Layer 9 of a small transformer language model trained on English Wikipedia (12 layers, counted from 0, width 96).
A neuron's activation on a vector x is squared ReLU(weights . x), where the dot is the dot product.

Input weights of the MLP neurons that the questions are about. A number n stands for (n - 500) times 0.0014.
n20: 664 288 448 350 621 353 480 390 656 225 607 569 160 764 539 696 449 391 660 466 314 551 525 579 382 568 472 467 475 320 222 361 654 541 522 237 369 433 704 342 275 486 573 446 516 255 598 448 736 637 623 792 619 565 554 343 617 374 627 735 394 491 548 264 459 365 691 466 515 505 437 542 500 521 714 596 237 504 589 540 516 565 508 491 375 718 729 401 630 303 773 850 576 509 775 621
n42: 618 403 609 481 640 266 192 549 570 266 458 550 214 645 711 439 500 360 632 507 536 597 640 566 500 584 297 902 766 364 476 491 496 415 388 526 517 660 361 300 496 383 478 511 631 267 412 517 560 715 504 508 590 719 297 544 428 519 472 398 673 560 575 455 227 592 590 419 495 407 612 425 342 599 388 586 626 581 527 689 365 453 771 452 484 652 504 560 562 568 457 600 687 798 522 552
n45: 477 669 440 517 601 552 610 433 489 347 393 346 140 680 677 421 376 780 597 707 428 560 671 444 460 541 500 594 540 469 400 391 545 294 486 370 504 530 385 401 310 523 461 513 561 662 354 337 336 575 534 566 396 517 450 493 402 647 375 477 248 543 596 415 475 787 882 635 533 602 601 558 510 521 464 432 428 521 534 612 454 615 453 485 279 595 453 557 470 442 375 405 543 453 668 576
n50: 487 514 585 433 353 680 579 262 512 457 576 380 562 439 605 439 789 541 277 517 540 591 387 513 427 576 145 520 401 720 260 645 321 472 571 379 358 511 405 500 447 242 418 629 582 701 313 709 560 725 485 557 390 471 393 676 536 447 563 453 562 508 284 464 224 421 487 385 545 367 414 331 207 528 464 586 420 649 757 674 587 685 622 344 612 481 417 513 657 348 532 682 544 532 250 289
n68: 608 434 466 572 474 420 111 496 571 356 533 697 504 796 769 504 304 468 646 320 329 538 581 243 417 475 420 719 564 486 636 384 473 513 371 615 262 344 440 373 473 724 364 432 584 346 463 337 443 658 251 554 355 917 242 470 775 480 661 441 650 556 598 437 319 374 631 591 466 461 504 601 330 627 504 492 523 471 321 570 335 598 572 604 431 399 411 330 281 444 584 589 663 432 570 677
n79: 459 538 399 353 511 394 500 386 452 457 363 137 369 483 660 398 389 672 347 409 525 668 510 437 696 772 350 682 493 568 588 569 575 246 518 530 556 400 418 472 397 493 418 510 574 476 407 410 503 429 436 198 460 503 427 504 384 534 314 380 366 507 669 404 480 299 588 668 724 550 376 352 526 584 432 298 429 500 541 523 275 588 454 267 622 444 406 610 422 561 554 508 464 472 597 328
n88: 481 523 359 341 330 589 578 448 504 520 469 661 573 414 447 417 639 340 478 451 575 620 316 608 189 669 343 680 247 531 707 356 375 357 619 407 470 719 435 525 507 296 508 470 614 520 521 557 589 435 291 573 363 305 580 348 477 425 625 431 424 641 290 333 336 338 752 535 533 617 588 381 460 551 458 393 553 521 322 480 629 388 487 380 547 444 496 509 492 525 516 583 554 363 223 315
n107: 607 466 380 384 410 662 431 237 439 339 549 496 619 390 383 610 562 556 564 445 559 598 339 439 167 727 453 442 276 573 656 454 380 366 504 618 73 405 369 508 540 353 463 654 557 357 222 581 685 589 269 627 722 438 480 308 400 347 437 899 582 628 450 433 340 286 486 398 704 294 723 560 449 550 519 607 666 455 472 481 695 694 417 530 581 379 686 443 544 325 542 356 589 555 284 573
n113: 593 385 401 703 405 588 444 551 524 411 701 718 706 766 430 710 507 488 529 548 301 567 485 518 686 506 451 447 467 507 370 556 538 550 431 542 329 518 738 513 446 503 268 503 572 515 560 555 435 585 341 516 507 353 609 516 476 295 645 524 419 441 364 507 291 414 625 610 380 503 610 420 515 496 417 565 334 355 463 595 503 380 275 309 513 625 478 461 435 549 491 454 552 471 603 444
n118: 602 446 522 398 515 519 658 515 519 277 439 477 446 418 580 378 632 352 377 490 437 505 122 413 572 554 495 426 400 492 433 504 461 595 754 293 414 381 481 423 539 457 683 289 527 496 586 571 369 452 329 259 489 237 541 624 422 564 588 507 466 343 397 340 504 238 618 536 743 564 839 546 390 549 662 577 378 611 642 432 661 520 684 402 601 259 533 497 484 612 533 443 448 422 431 463
n124: 527 420 684 593 363 515 629 622 641 156 387 696 382 581 518 592 746 514 541 412 360 613 542 611 586 613 477 514 561 405 361 421 535 654 411 350 415 779 720 627 325 728 379 469 540 425 496 714 399 276 507 475 470 388 486 422 670 374 471 550 476 800 442 517 483 434 633 575 458 410 548 612 456 531 349 636 566 624 563 292 564 379 325 459 659 576 565 348 665 404 461 508 507 437 584 337
n130: 582 438 612 367 418 425 537 712 533 589 579 419 518 692 666 614 500 487 463 602 436 646 552 114 509 592 336 534 420 261 373 402 385 551 692 563 495 684 473 567 349 553 520 585 883 474 443 817 794 777 239 456 270 446 263 399 616 504 523 567 424 472 423 340 365 524 964 482 369 149 590 237 445 678 421 475 312 522 361 645 517 567 823 293 349 572 800 413 786 537 350 630 359 568 500 294
n143: 510 385 476 471 372 494 634 548 561 500 545 785 560 429 546 479 736 529 466 306 432 583 473 421 532 542 535 531 486 407 454 624 477 402 463 497 493 491 469 448 526 350 429 344 523 573 608 382 482 497 541 569 596 289 414 534 663 562 405 534 640 403 322 489 564 448 405 371 329 472 290 465 431 574 601 609 579 533 459 458 415 599 448 365 388 600 520 463 332 244 533 517 708 280 689 581
n152: 750 554 562 457 432 376 513 489 617 431 357 537 393 687 552 667 422 456 450 588 309 572 651 453 395 429 548 770 654 288 623 557 619 446 564 379 522 513 486 200 350 548 361 526 543 305 394 642 587 525 439 582 577 653 526 475 619 362 479 510 611 678 486 408 359 578 420 606 366 202 706 322 363 647 410 522 455 503 470 387 666 688 705 421 586 695 551 472 411 422 396 488 383 518 446 468
n153: 700 333 665 655 413 355 619 398 393 312 555 479 656 271 642 524 423 664 430 860 512 553 398 280 865 587 392 721 534 544 451 464 504 323 566 573 487 523 414 516 701 465 401 623 550 597 432 583 508 373 528 329 551 667 336 222 661 492 802 737 363 566 614 537 444 478 561 635 599 487 353 406 584 485 511 481 678 448 716 301 576 455 392 400 782 589 387 572 504 239 430 495 496 504 496 732
n159: 555 538 465 552 405 399 561 406 500 468 625 412 421 428 580 709 453 525 435 425 377 512 364 381 344 612 484 431 545 437 336 496 531 487 406 635 442 613 588 455 722 398 411 476 619 533 390 757 583 461 565 437 370 727 461 425 738 395 519 393 632 569 532 427 385 432 654 425 720 437 732 546 404 635 645 447 565 506 330 488 452 509 500 562 624 541 464 624 273 588 601 639 552 636 433 310
n167: 456 474 320 461 626 392 470 296 565 181 460 666 423 665 697 359 435 377 529 234 751 580 639 449 568 700 307 740 616 554 434 514 663 243 429 597 227 422 329 227 448 518 734 570 617 613 577 518 552 542 264 698 534 488 543 605 633 393 529 393 728 273 401 491 166 166 557 657 687 542 476 555 423 575 538 655 562 754 643 340 423 519 363 487 576 299 532 450 526 437 463 537 475 416 518 711
n173: 767 466 273 484 572 395 641 622 404 344 419 315 328 492 450 451 685 656 348 627 530 737 548 274 401 597 358 547 492 577 634 559 611 496 716 480 518 413 399 521 601 500 662 853 377 329 480 353 448 361 693 500 496 578 735 577 496 508 734 581 570 309 642 385 466 606 624 642 694 474 742 512 613 650 960 214 344 496 440 616 473 438 512 543 560 388 481 440 496 687 703 278 500 285 321 487
n193: 381 356 416 808 527 307 700 500 391 398 669 712 477 620 374 676 467 363 316 523 426 515 478 552 254 515 456 704 457 346 535 420 566 488 574 579 508 547 267 250 633 459 590 594 519 342 617 500 330 547 280 564 564 586 692 362 599 341 639 753 403 461 311 509 473 574 734 538 437 583 606 422 583 532 479 236 681 680 533 454 464 521 442 744 527 776 491 355 471 527 566 496 356 449 551 681
n196: 584 476 410 592 727 322 604 537 387 410 537 506 391 406 561 474 648 733 503 447 263 769 537 510 485 463 485 533 574 433 359 372 497 461 423 330 506 450 589 462 472 447 409 649 543 243 589 384 449 565 548 523 430 582 494 566 605 356 541 419 467 682 632 399 534 621 550 549 565 401 486 632 560 595 516 406 553 500 472 492 669 552 492 566 646 648 607 415 469 416 648 571 473 384 555 467
n226: 562 466 309 576 516 618 316 699 442 460 405 577 614 503 412 521 774 438 348 489 355 579 535 590 639 367 411 527 445 450 374 433 672 370 525 511 624 425 657 485 622 627 564 350 443 430 518 444 306 346 500 356 379 443 615 637 430 524 561 559 429 509 497 336 433 584 458 491 596 550 468 277 551 551 559 503 572 527 370 472 372 438 523 575 628 549 323 525 397 350 417 476 472 308 671 385
n296: 510 862 252 517 495 538 741 452 543 294 513 457 312 637 237 682 476 426 375 599 546 936 439 474 453 752 385 506 410 490 454 395 422 179 477 564 267 314 541 577 381 273 500 564 708 464 473 549 277 449 223 277 286 394 196 430 604 329 285 353 474 481 546 417 421 209 505 491 648 584 535 631 462 768 466 679 500 433 443 176 267 580 689 537 444 464 221 441 380 426 467 641 422 818 395 389
n333: 588 594 438 470 408 266 543 257 549 387 481 442 639 397 301 378 679 730 344 579 560 658 462 633 476 580 540 704 592 615 385 294 295 439 540 345 299 549 492 539 533 433 618 674 631 374 654 744 398 548 279 331 639 720 526 263 720 564 737 620 456 328 520 437 395 354 550 565 486 439 493 640 327 812 605 640 252 465 659 471 449 547 467 219 644 336 631 446 512 440 525 517 460 381 236 512
n336: 530 551 749 500 573 621 253 755 417 373 484 563 324 411 354 500 731 523 569 317 419 639 672 316 471 515 570 470 500 586 368 348 377 451 363 485 335 534 653 484 513 673 390 354 628 505 737 300 309 528 500 317 724 522 478 114 642 324 380 669 623 707 572 587 348 403 773 426 537 418 284 527 504 572 522 547 423 578 419 346 570 574 620 325 687 654 416 484 534 232 701 566 540 649 434 524
n360: 591 309 561 566 295 241 613 427 472 427 557 533 515 481 338 289 574 392 441 550 512 736 589 723 460 673 344 559 489 383 379 403 500 328 465 565 438 548 566 399 366 360 642 620 419 588 126 347 481 457 317 504 419 450 584 504 536 403 748 486 594 311 190 465 424 471 504 640 347 615 518 459 257 519 553 458 351 715 470 586 525 443 719 369 666 365 379 419 737 243 455 491 390 539 653 788
n370: 400 452 300 486 511 449 681 653 453 525 500 571 419 583 593 413 808 611 356 344 356 708 601 496 346 431 373 524 314 812 556 275 250 492 504 815 281 535 519 549 582 575 641 532 514 313 591 448 557 451 601 416 531 417 507 542 538 403 545 597 531 435 470 534 414 460 504 314 396 450 603 360 650 482 754 705 572 431 694 583 528 375 585 492 668 455 621 230 322 454 682 608 587 462 405 504
n372: 577 590 383 493 508 341 652 333 476 425 470 315 608 574 470 367 408 493 473 546 462 643 434 316 504 769 213 831 543 595 622 355 536 445 851 464 553 561 262 583 488 375 466 285 697 448 433 610 449 581 438 567 587 256 443 488 479 686 599 525 486 666 664 617 377 347 665 689 593 410 572 453 571 578 451 500 683 411 397 546 539 518 547 240 814 542 669 415 572 376 596 572 377 669 450 814
n373: 456 413 471 635 149 504 500 347 295 399 524 368 181 278 347 346 662 428 264 583 306 522 232 444 607 484 427 416 383 446 270 586 473 453 795 399 562 610 786 475 840 487 634 668 418 628 317 513 484 517 420 435 227 550 367 407 477 460 658 531 453 547 429 176 558 288 662 431 650 543 658 388 605 590 378 394 562 634 468 677 372 477 571 441 432 372 741 634 680 678 436 482 462 534 665 347

Each question shows a token from some text and the vector x that enters the MLP there. A number n stands for (n - 500) times 0.014.

"v": 458 418 512 418 404 648 476 492 701 556 520 425 595 373 516 579 552 486 445 504 476 510 448 499 553 669 449 477 593 470 597 593 567 628 593 595 588 540 539 489 567 371 440 518 395 506 529 510 446 599 459 564 471 552 637 493 518 490 478 554 457 481 560 520 509 592 484 656 390 606 453 606 457 500 525 443 352 420 557 440 498 473 529 610 541 529 510 468 533 486 482 433 440 603 489 570
The neuron with the highest activation: n173

"c": 614 510 565 520 465 463 496 624 438 503 461 348 517 462 426 552 496 408 464 414 394 512 549 445 441 568 705 426 466 551 535 518 479 472 532 533 497 406 491 554 522 487 571 522 324 589 560 445 518 501 564 453 533 437 536 608 398 458 543 507 410 502 518 560 650 579 402 709 529 600 466 524 535 463 543 439 540 576 566 468 506 429 513 526 601 556 431 518 666 630 591 424 550 461 486 487
The most active neuron and its activation: n173, at about 21

"b": 570 490 546 494 526 472 454 492 514 584 542 513 475 434 615 615 531 461 566 361 399 479 461 598 502 467 710 436 588 562 417 402 445 535 494 468 546 525 526 458 361 530 431 586 374 533 634 491 501 615 463 631 518 630 493 538 420 472 480 494 496 485 553 719 506 620 448 530 587 513 464 463 531 474 565 529 553 467 494 572 442 521 421 652 408 451 538 465 398 593 536 522 522 439 595 460
The neuron with the highest activation: n20

" Fran": 432 432 430 577 390 538 464 546 538 574 540 490 500 360 501 459 551 483 456 398 600 570 585 599 525 505 599 450 478 361 592 587 462 568 558 509 616 441 534 626 409 546 490 569 461 690 403 404 430 522 409 416 469 421 576 419 416 561 584 458 466 583 455 612 529 475 538 438 478 515 489 521 348 373 526 434 386 522 477 541 462 500 502 372 557 366 519 546 478 572 463 412 440 500 497 540
The most active neuron and its activation: n360, at about 19

"les": 417 480 505 541 431 406 521 515 707 562 376 534 475 470 610 509 463 435 581 535 513 492 603 596 536 612 684 580 450 487 405 572 568 504 428 568 590 421 451 450 483 578 406 555 485 450 468 462 472 547 454 546 497 596 475 573 443 447 447 333 427 484 573 611 530 574 498 484 395 531 521 490 443 457 409 529 531 486 488 491 536 452 498 649 568 472 456 720 411 556 438 439 507 605 488 520
The neuron with the highest activation: n42

"ong": 444 523 547 487 450 672 420 574 504 476 521 513 556 443 518 513 580 553 472 526 529 281 628 552 549 445 729 584 499 508 642 556 507 527 467 500 467 380 545 600 512 513 449 461 352 409 522 472 564 604 500 590 503 425 459 488 466 544 586 513 514 550 522 565 588 525 431 451 582 448 575 404 548 394 537 485 477 421 551 561 424 569 468 616 590 507 584 626 513 528 465 408 531 468 616 531
Which two neurons fire most, strongest first? n226, n107

"o": 553 514 476 483 460 603 502 540 565 545 498 345 449 462 465 621 507 565 480 532 488 569 526 524 536 613 645 475 484 532 482 554 401 516 452 525 440 525 586 642 500 618 486 537 290 576 652 487 394 588 538 450 421 487 561 663 417 496 457 443 513 517 538 558 548 413 442 590 516 513 558 427 351 400 426 498 474 457 614 415 574 381 556 521 375 496 408 488 540 526 424 564 484 537 428 453
The neuron with the highest activation: n296

" Z": 487 417 519 510 485 514 431 447 556 553 512 544 555 410 505 496 536 479 537 521 513 500 562 564 527 504 974 456 421 526 552 534 441 431 589 493 535 514 432 579 450 513 529 555 422 486 571 514 414 467 556 544 588 558 472 472 400 515 466 506 388 493 469 634 460 537 437 509 531 487 482 508 454 488 608 456 525 479 561 487 464 542 605 469 530 526 567 484 392 485 653 467 473 514 484 534
Which two neurons fire most, strongest first? n333, n336

"r": 534 482 490 400 511 506 571 474 491 563 549 589 528 429 533 548 532 401 573 521 428 396 510 566 485 645 800 554 386 469 435 439 452 551 494 556 497 414 468 489 467 632 340 485 425 531 586 544 468 552 524 497 441 457 509 521 613 482 478 394 498 550 509 632 489 582 479 584 446 536 518 559 400 311 427 442 463 555 441 430 470 595 498 608 390 479 492 478 449 556 557 439 522 571 475 479
The most active neuron and its activation: n68, at about 1.3

" p": 567 480 511 493 395 653 579 502 619 514 549 473 484 424 517 570 490 394 552 472 469 529 518 466 380 616 686 360 404 406 472 534 407 478 535 525 484 480 429 515 464 487 474 490 348 515 396 535 506 546 453 464 573 455 514 601 418 550 451 361 529 502 475 586 516 552 456 485 510 576 550 533 459 419 518 605 509 539 578 435 578 532 508 726 472 482 395 330 540 531 598 553 517 423 439 587
The neuron with the highest activation: n107

" c": 436 539 484 416 568 660 525 489 551 521 453 518 471 530 571 492 577 443 533 608 420 459 401 580 439 522 706 481 535 559 453 371 461 568 494 432 544 514 502 611 507 567 337 449 381 613 458 572 525 644 478 519 455 493 545 548 528 526 467 469 555 475 558 607 575 504 530 598 464 648 424 515 512 400 635 541 451 439 552 428 457 487 590 683 535 581 488 506 458 611 621 536 510 458 530 496
The neuron with the highest activation: n20

"or": 453 552 399 520 488 603 567 392 652 447 458 491 332 392 462 559 484 421 527 537 385 448 543 553 503 671 541 377 549 466 409 625 579 577 463 495 570 540 510 524 510 530 411 606 415 551 514 496 429 553 555 475 461 517 503 495 439 422 426 508 468 455 423 525 536 548 439 572 488 665 589 410 568 395 298 534 557 607 588 506 425 457 419 497 441 535 488 579 434 504 427 499 520 431 526 577
The three highest activations, in order: n373, n45, n124

" 199": 427 335 515 543 495 536 599 511 567 623 563 490 614 562 451 431 559 494 435 339 544 452 588 491 607 568 365 401 537 428 560 616 436 504 454 534 587 523 459 564 469 448 468 480 289 608 657 473 458 413 463 556 479 498 572 529 465 551 591 416 523 536 481 596 472 510 600 538 464 484 415 451 500 406 578 449 481 456 517 507 575 527 533 540 472 490 565 560 373 632 468 400 484 479 395 585
The most active neuron and its activation: n143, at about 2.2

" serv": 469 476 496 410 472 524 648 476 605 487 585 512 509 480 562 501 468 480 460 396 489 581 526 486 578 537 471 365 586 436 503 550 604 563 460 578 585 462 456 542 423 558 491 624 449 702 481 576 450 589 428 559 480 583 521 525 445 448 560 316 521 454 535 622 513 459 518 596 499 593 574 522 490 362 506 520 484 402 611 377 504 416 460 601 444 545 465 480 399 525 574 359 423 458 496 646
The most active neuron and its activation: n167, at about 11

"er": 477 580 397 427 523 668 485 477 562 483 568 465 417 400 556 530 528 484 530 349 492 464 464 671 449 496 701 444 508 498 508 579 586 543 426 578 429 523 623 519 601 588 487 471 399 527 452 472 497 523 535 392 438 454 543 465 403 417 550 478 421 560 433 531 535 603 533 572 564 726 554 520 535 393 417 433 521 419 487 483 452 560 510 404 470 491 435 491 468 578 564 441 530 626 463 568
The neuron with the highest activation: n373

"8": 433 503 616 564 532 441 481 538 579 688 449 483 543 445 526 494 422 515 566 490 480 452 583 558 584 599 501 501 472 423 422 545 608 520 520 390 570 489 520 498 507 586 412 494 352 495 502 472 525 474 476 600 574 516 599 486 467 510 513 354 455 482 499 671 504 578 439 522 529 498 456 436 570 346 567 545 557 374 484 440 532 273 465 560 472 536 561 684 427 516 407 459 515 472 587 594
The most active neuron and its activation: n153, at about 0.23

"ct": 482 476 399 484 490 544 493 516 459 522 631 470 415 407 537 617 450 555 500 385 349 543 473 628 601 444 655 503 537 538 480 524 468 570 371 453 594 466 522 584 414 529 419 528 402 537 606 460 428 524 570 550 440 443 573 581 485 458 533 479 575 556 709 566 542 472 530 568 394 601 494 433 437 425 445 508 502 452 623 398 448 362 532 658 526 511 430 506 542 561 505 437 474 550 591 523
The three highest activations, in order: n196, n124, n113

" St": 478 444 433 506 376 658 441 493 485 575 525 404 573 502 551 461 558 501 438 456 565 630 404 626 574 488 725 414 519 483 541 501 479 507 494 488 574 361 458 637 405 596 438 599 424 508 555 543 510 547 558 502 544 456 514 574 410 490 554 345 556 543 387 496 494 469 501 476 417 442 531 475 478 338 477 520 567 499 499 473 553 400 547 584 548 530 437 591 442 360 487 536 459 405 385 452
The most active neuron and its activation: n50, at about 4.2

"i": 495 459 534 577 439 469 533 509 434 572 485 438 604 473 434 496 438 468 442 568 444 463 498 562 523 659 734 570 614 452 523 519 498 553 536 425 474 543 564 583 417 536 424 548 330 409 543 497 447 510 553 591 647 509 522 606 531 593 525 455 493 546 537 755 442 511 543 485 627 620 516 427 631 448 567 535 420 504 422 496 480 523 503 516 428 535 571 595 523 545 530 435 537 465 535 442
Which two neurons fire most, strongest first? n173, n113

" of": 463 557 382 418 508 438 523 526 448 468 457 441 537 396 480 616 427 555 498 443 521 430 561 722 473 585 578 461 442 419 481 632 483 490 397 467 607 489 491 511 476 584 526 537 415 617 535 529 493 459 592 588 527 453 595 484 609 518 431 349 606 600 490 603 582 502 455 641 568 505 419 445 512 414 343 533 493 510 464 381 489 511 513 578 472 522 430 637 413 438 441 473 494 494 530 387
The three highest activations, in order: n79, n124, n226

" O": 487 514 534 445 508 509 429 499 547 651 511 329 497 422 533 527 442 512 528 492 517 526 521 602 491 441 692 498 412 537 508 546 441 510 418 467 592 409 489 644 451 621 436 492 470 485 493 412 460 404 405 426 599 450 550 489 340 504 550 429 489 491 507 605 628 423 442 559 536 540 506 494 585 381 564 498 582 548 455 669 421 700 485 475 417 529 554 518 459 549 630 537 467 569 449 483
The neuron with the highest activation: n79

" n": 475 511 576 373 444 571 533 476 565 491 464 370 453 455 409 486 451 369 485 489 537 464 520 526 474 541 620 511 573 449 538 556 390 476 414 385 628 500 504 462 446 614 508 629 314 472 619 541 510 554 476 522 651 613 510 496 600 520 502 612 404 482 552 620 451 431 455 588 416 711 486 454 450 415 469 565 548 444 557 471 471 530 610 554 507 429 533 604 495 544 596 490 484 510 530 549
The most active neuron and its activation: n333, at about 2.4

" 8": 552 549 525 542 530 621 510 392 472 618 520 529 538 506 411 532 473 502 690 571 535 426 467 595 428 553 523 453 520 613 517 658 476 514 492 602 718 518 488 600 524 476 519 509 405 569 600 422 566 499 495 532 583 447 467 541 425 389 465 370 567 468 464 639 502 540 548 597 473 601 516 409 411 371 493 466 536 652 568 539 489 414 474 431 427 520 484 612 514 510 450 468 421 459 488 585
The most active neuron and its activation: n360, at about 0.26

"s": 494 548 495 501 508 391 584 499 662 590 468 470 434 453 546 482 496 491 567 521 437 399 565 558 567 609 699 526 453 521 509 546 627 513 314 526 588 538 424 485 549 563 350 550 419 535 476 458 455 548 656 554 541 579 477 612 486 442 481 424 482 417 507 553 475 545 483 531 360 571 492 480 484 487 314 544 510 527 470 437 480 469 589 512 461 471 468 653 393 552 394 516 479 611 576 548
The neuron with the highest activation: n42

"y": 485 492 603 511 484 613 414 551 632 580 607 425 519 408 526 404 498 579 528 485 419 408 548 631 463 614 694 549 523 449 644 523 500 506 490 441 447 559 566 592 514 405 409 415 453 442 557 492 413 583 544 593 459 552 544 425 433 581 592 517 479 481 396 652 511 482 489 538 545 495 388 432 505 475 421 422 559 478 563 525 478 521 528 485 626 474 607 614 455 562 426 493 548 556 599 627
The neuron with the highest activation: n372

" He": 558 519 613 394 429 539 498 491 626 632 520 370 476 551 577 332 570 430 532 431 448 515 561 500 490 578 423 398 514 454 534 554 359 559 469 484 593 541 430 614 440 613 478 538 571 662 445 575 523 559 443 439 494 501 414 424 426 486 494 396 348 531 476 621 535 531 535 520 471 452 510 520 556 509 455 399 494 486 364 456 470 597 417 607 434 515 555 634 494 548 400 479 428 580 539 465
The most active neuron and its activation: n130, at about 30

"ne": 466 429 536 509 483 470 469 455 632 541 466 416 621 473 542 509 533 400 662 504 519 425 519 631 634 559 859 580 501 485 448 506 531 533 472 503 509 485 491 460 481 671 496 539 498 521 421 597 493 605 555 574 499 573 519 584 450 513 450 420 476 530 457 584 459 488 549 513 449 606 472 514 475 381 389 444 452 478 527 478 484 490 518 529 458 440 491 675 500 479 548 557 528 563 541 560
The neuron with the highest activation: n42

" Ch": 448 512 417 426 468 459 441 413 554 540 602 564 483 440 543 571 495 355 528 482 458 524 453 570 529 545 872 441 531 557 528 500 401 572 468 447 555 547 389 631 631 608 544 527 434 587 401 524 550 453 563 495 506 525 493 569 507 629 428 463 494 491 493 542 508 538 524 545 467 514 505 486 418 487 470 440 523 515 541 501 565 593 466 621 460 553 479 511 439 451 571 633 532 528 414 611
Which two neurons fire most, strongest first? n159, n143

" the": 500 468 487 443 413 557 441 541 492 637 557 431 521 481 483 545 504 563 344 516 565 388 529 604 541 610 388 426 524 432 572 556 558 559 345 447 476 511 520 577 447 484 506 471 384 568 544 488 499 502 505 538 590 496 532 549 572 436 521 434 504 399 458 533 515 581 415 509 450 613 467 397 519 360 449 509 528 482 479 413 510 545 516 590 608 390 449 831 539 496 551 498 564 442 496 535
The neuron with the highest activation: n360

"ce": 445 557 478 489 500 641 509 633 657 618 381 440 609 464 574 519 474 472 550 531 373 483 580 603 626 554 567 520 601 393 463 648 517 525 540 434 534 626 536 511 529 733 505 426 485 556 508 350 493 570 485 619 487 525 460 488 465 506 608 419 551 456 400 553 488 473 505 570 436 583 541 554 483 384 426 474 492 472 521 472 617 528 405 501 480 455 496 592 483 443 522 487 461 486 572 563
The three highest activations, in order: n113, n124, n45

"ud": 502 528 512 533 498 524 531 582 538 442 695 497 485 404 545 602 507 433 527 427 416 493 556 579 486 391 724 516 550 488 390 554 527 577 417 522 415 565 507 526 515 449 521 560 437 538 505 451 458 559 546 513 499 520 517 517 571 445 528 370 389 476 545 556 598 646 527 404 515 489 601 653 497 424 457 537 416 448 599 470 470 545 405 668 578 574 501 509 449 474 645 433 633 534 453 595
The neuron with the highest activation: n196

" 201": 472 413 483 559 483 555 534 505 539 695 548 484 579 492 389 501 491 502 501 426 592 419 586 574 554 544 432 457 527 536 485 578 439 617 523 608 644 491 471 532 551 533 471 467 450 636 580 548 412 516 418 596 392 487 508 468 499 520 533 312 427 559 537 556 437 463 594 518 490 571 412 467 455 368 577 525 527 466 554 421 470 470 608 497 473 446 587 684 355 555 525 355 552 500 435 586
Which two neurons fire most, strongest first? n88, n113

" M": 478 504 529 400 468 543 432 411 548 539 552 518 546 448 560 533 513 404 488 516 462 552 530 608 532 539 975 481 529 475 440 503 376 514 517 526 650 539 521 590 539 537 470 562 475 530 535 541 507 496 472 507 542 500 450 570 497 580 395 454 330 496 459 556 546 473 550 548 482 574 470 556 507 472 522 469 470 515 534 536 459 451 468 569 576 504 455 497 450 555 537 536 442 463 410 523
The most active neuron and its activation: n333, at about 0.39

"res": 491 481 522 479 503 418 589 570 611 523 480 548 484 457 471 450 406 492 578 375 464 461 515 532 566 484 583 532 445 412 558 548 478 550 472 436 540 475 519 370 401 592 535 556 441 453 551 537 314 589 454 532 539 520 578 693 410 424 610 330 350 532 582 382 496 465 483 611 530 589 467 562 524 493 450 581 513 475 492 447 421 420 604 607 442 537 401 620 530 370 531 431 466 566 518 476
The three highest activations, in order: n226, n196, n45

"le": 435 548 531 505 483 609 429 521 586 578 571 443 523 457 614 568 482 441 563 477 496 491 557 517 537 631 584 376 537 437 555 598 546 638 530 481 536 569 578 583 446 656 384 586 285 408 522 525 478 606 458 491 442 383 437 579 508 561 591 582 488 604 536 523 568 598 546 578 506 517 575 414 501 463 486 481 570 358 579 522 520 519 517 346 523 541 549 505 629 509 477 461 388 518 560 519
The neuron with the highest activation: n130

"ood": 495 571 461 528 585 648 498 415 588 574 473 560 505 565 540 642 529 398 477 414 416 394 617 537 519 651 541 477 374 411 553 424 526 532 462 525 586 484 487 616 511 622 402 502 515 563 607 368 516 557 602 514 601 553 404 516 474 484 466 496 562 675 546 603 499 501 457 471 544 495 514 400 424 452 358 474 525 549 561 521 544 596 445 526 415 522 500 567 541 532 330 525 503 524 571 588
The neuron with the highest activation: n336

"ult": 556 515 512 536 434 525 465 515 643 511 565 448 557 471 628 495 457 401 528 358 485 524 646 512 460 581 466 496 511 497 604 567 576 558 443 473 630 361 460 480 440 639 513 592 470 496 489 433 344 552 390 578 459 535 455 536 448 507 528 433 462 583 584 652 521 579 451 586 495 621 409 547 558 466 404 535 467 524 545 378 461 355 607 652 487 558 519 523 469 518 518 437 507 455 523 640
Which two neurons fire most, strongest first? n68, n167

"-": 547 463 535 503 461 597 450 553 572 634 531 402 654 475 600 494 547 453 566 532 559 528 488 584 585 559 378 496 485 362 596 563 560 586 539 509 556 529 538 649 361 676 524 490 565 512 490 553 487 466 569 598 518 302 483 494 386 517 507 463 519 524 471 470 415 521 451 558 550 426 512 503 403 391 448 525 524 417 447 362 507 479 495 561 517 436 506 572 356 477 381 410 620 551 514 486
The neuron with the highest activation: n124

"um": 528 514 546 536 476 577 494 598 498 532 539 435 531 450 505 532 402 418 561 499 461 486 537 572 625 348 752 500 599 504 333 617 566 549 546 505 555 502 623 503 533 655 615 520 453 535 575 508 511 495 463 433 470 559 436 458 461 459 507 340 357 497 509 443 475 498 559 545 510 556 381 575 490 413 544 522 378 455 499 462 472 639 530 534 488 500 606 639 435 494 548 541 530 589 553 462
The neuron with the highest activation: n373

"a": 547 569 487 549 489 415 455 464 568 593 460 418 559 585 566 504 447 458 684 464 494 587 592 557 575 529 745 489 567 482 367 568 533 603 386 539 558 505 558 433 520 537 481 569 499 535 467 517 464 583 538 596 527 569 596 569 460 565 469 302 504 526 528 655 457 602 478 530 479 553 565 511 532 441 388 514 439 435 520 421 494 457 555 583 439 513 565 618 517 443 439 513 621 471 498 614
The three highest activations, in order: n42, n45, n152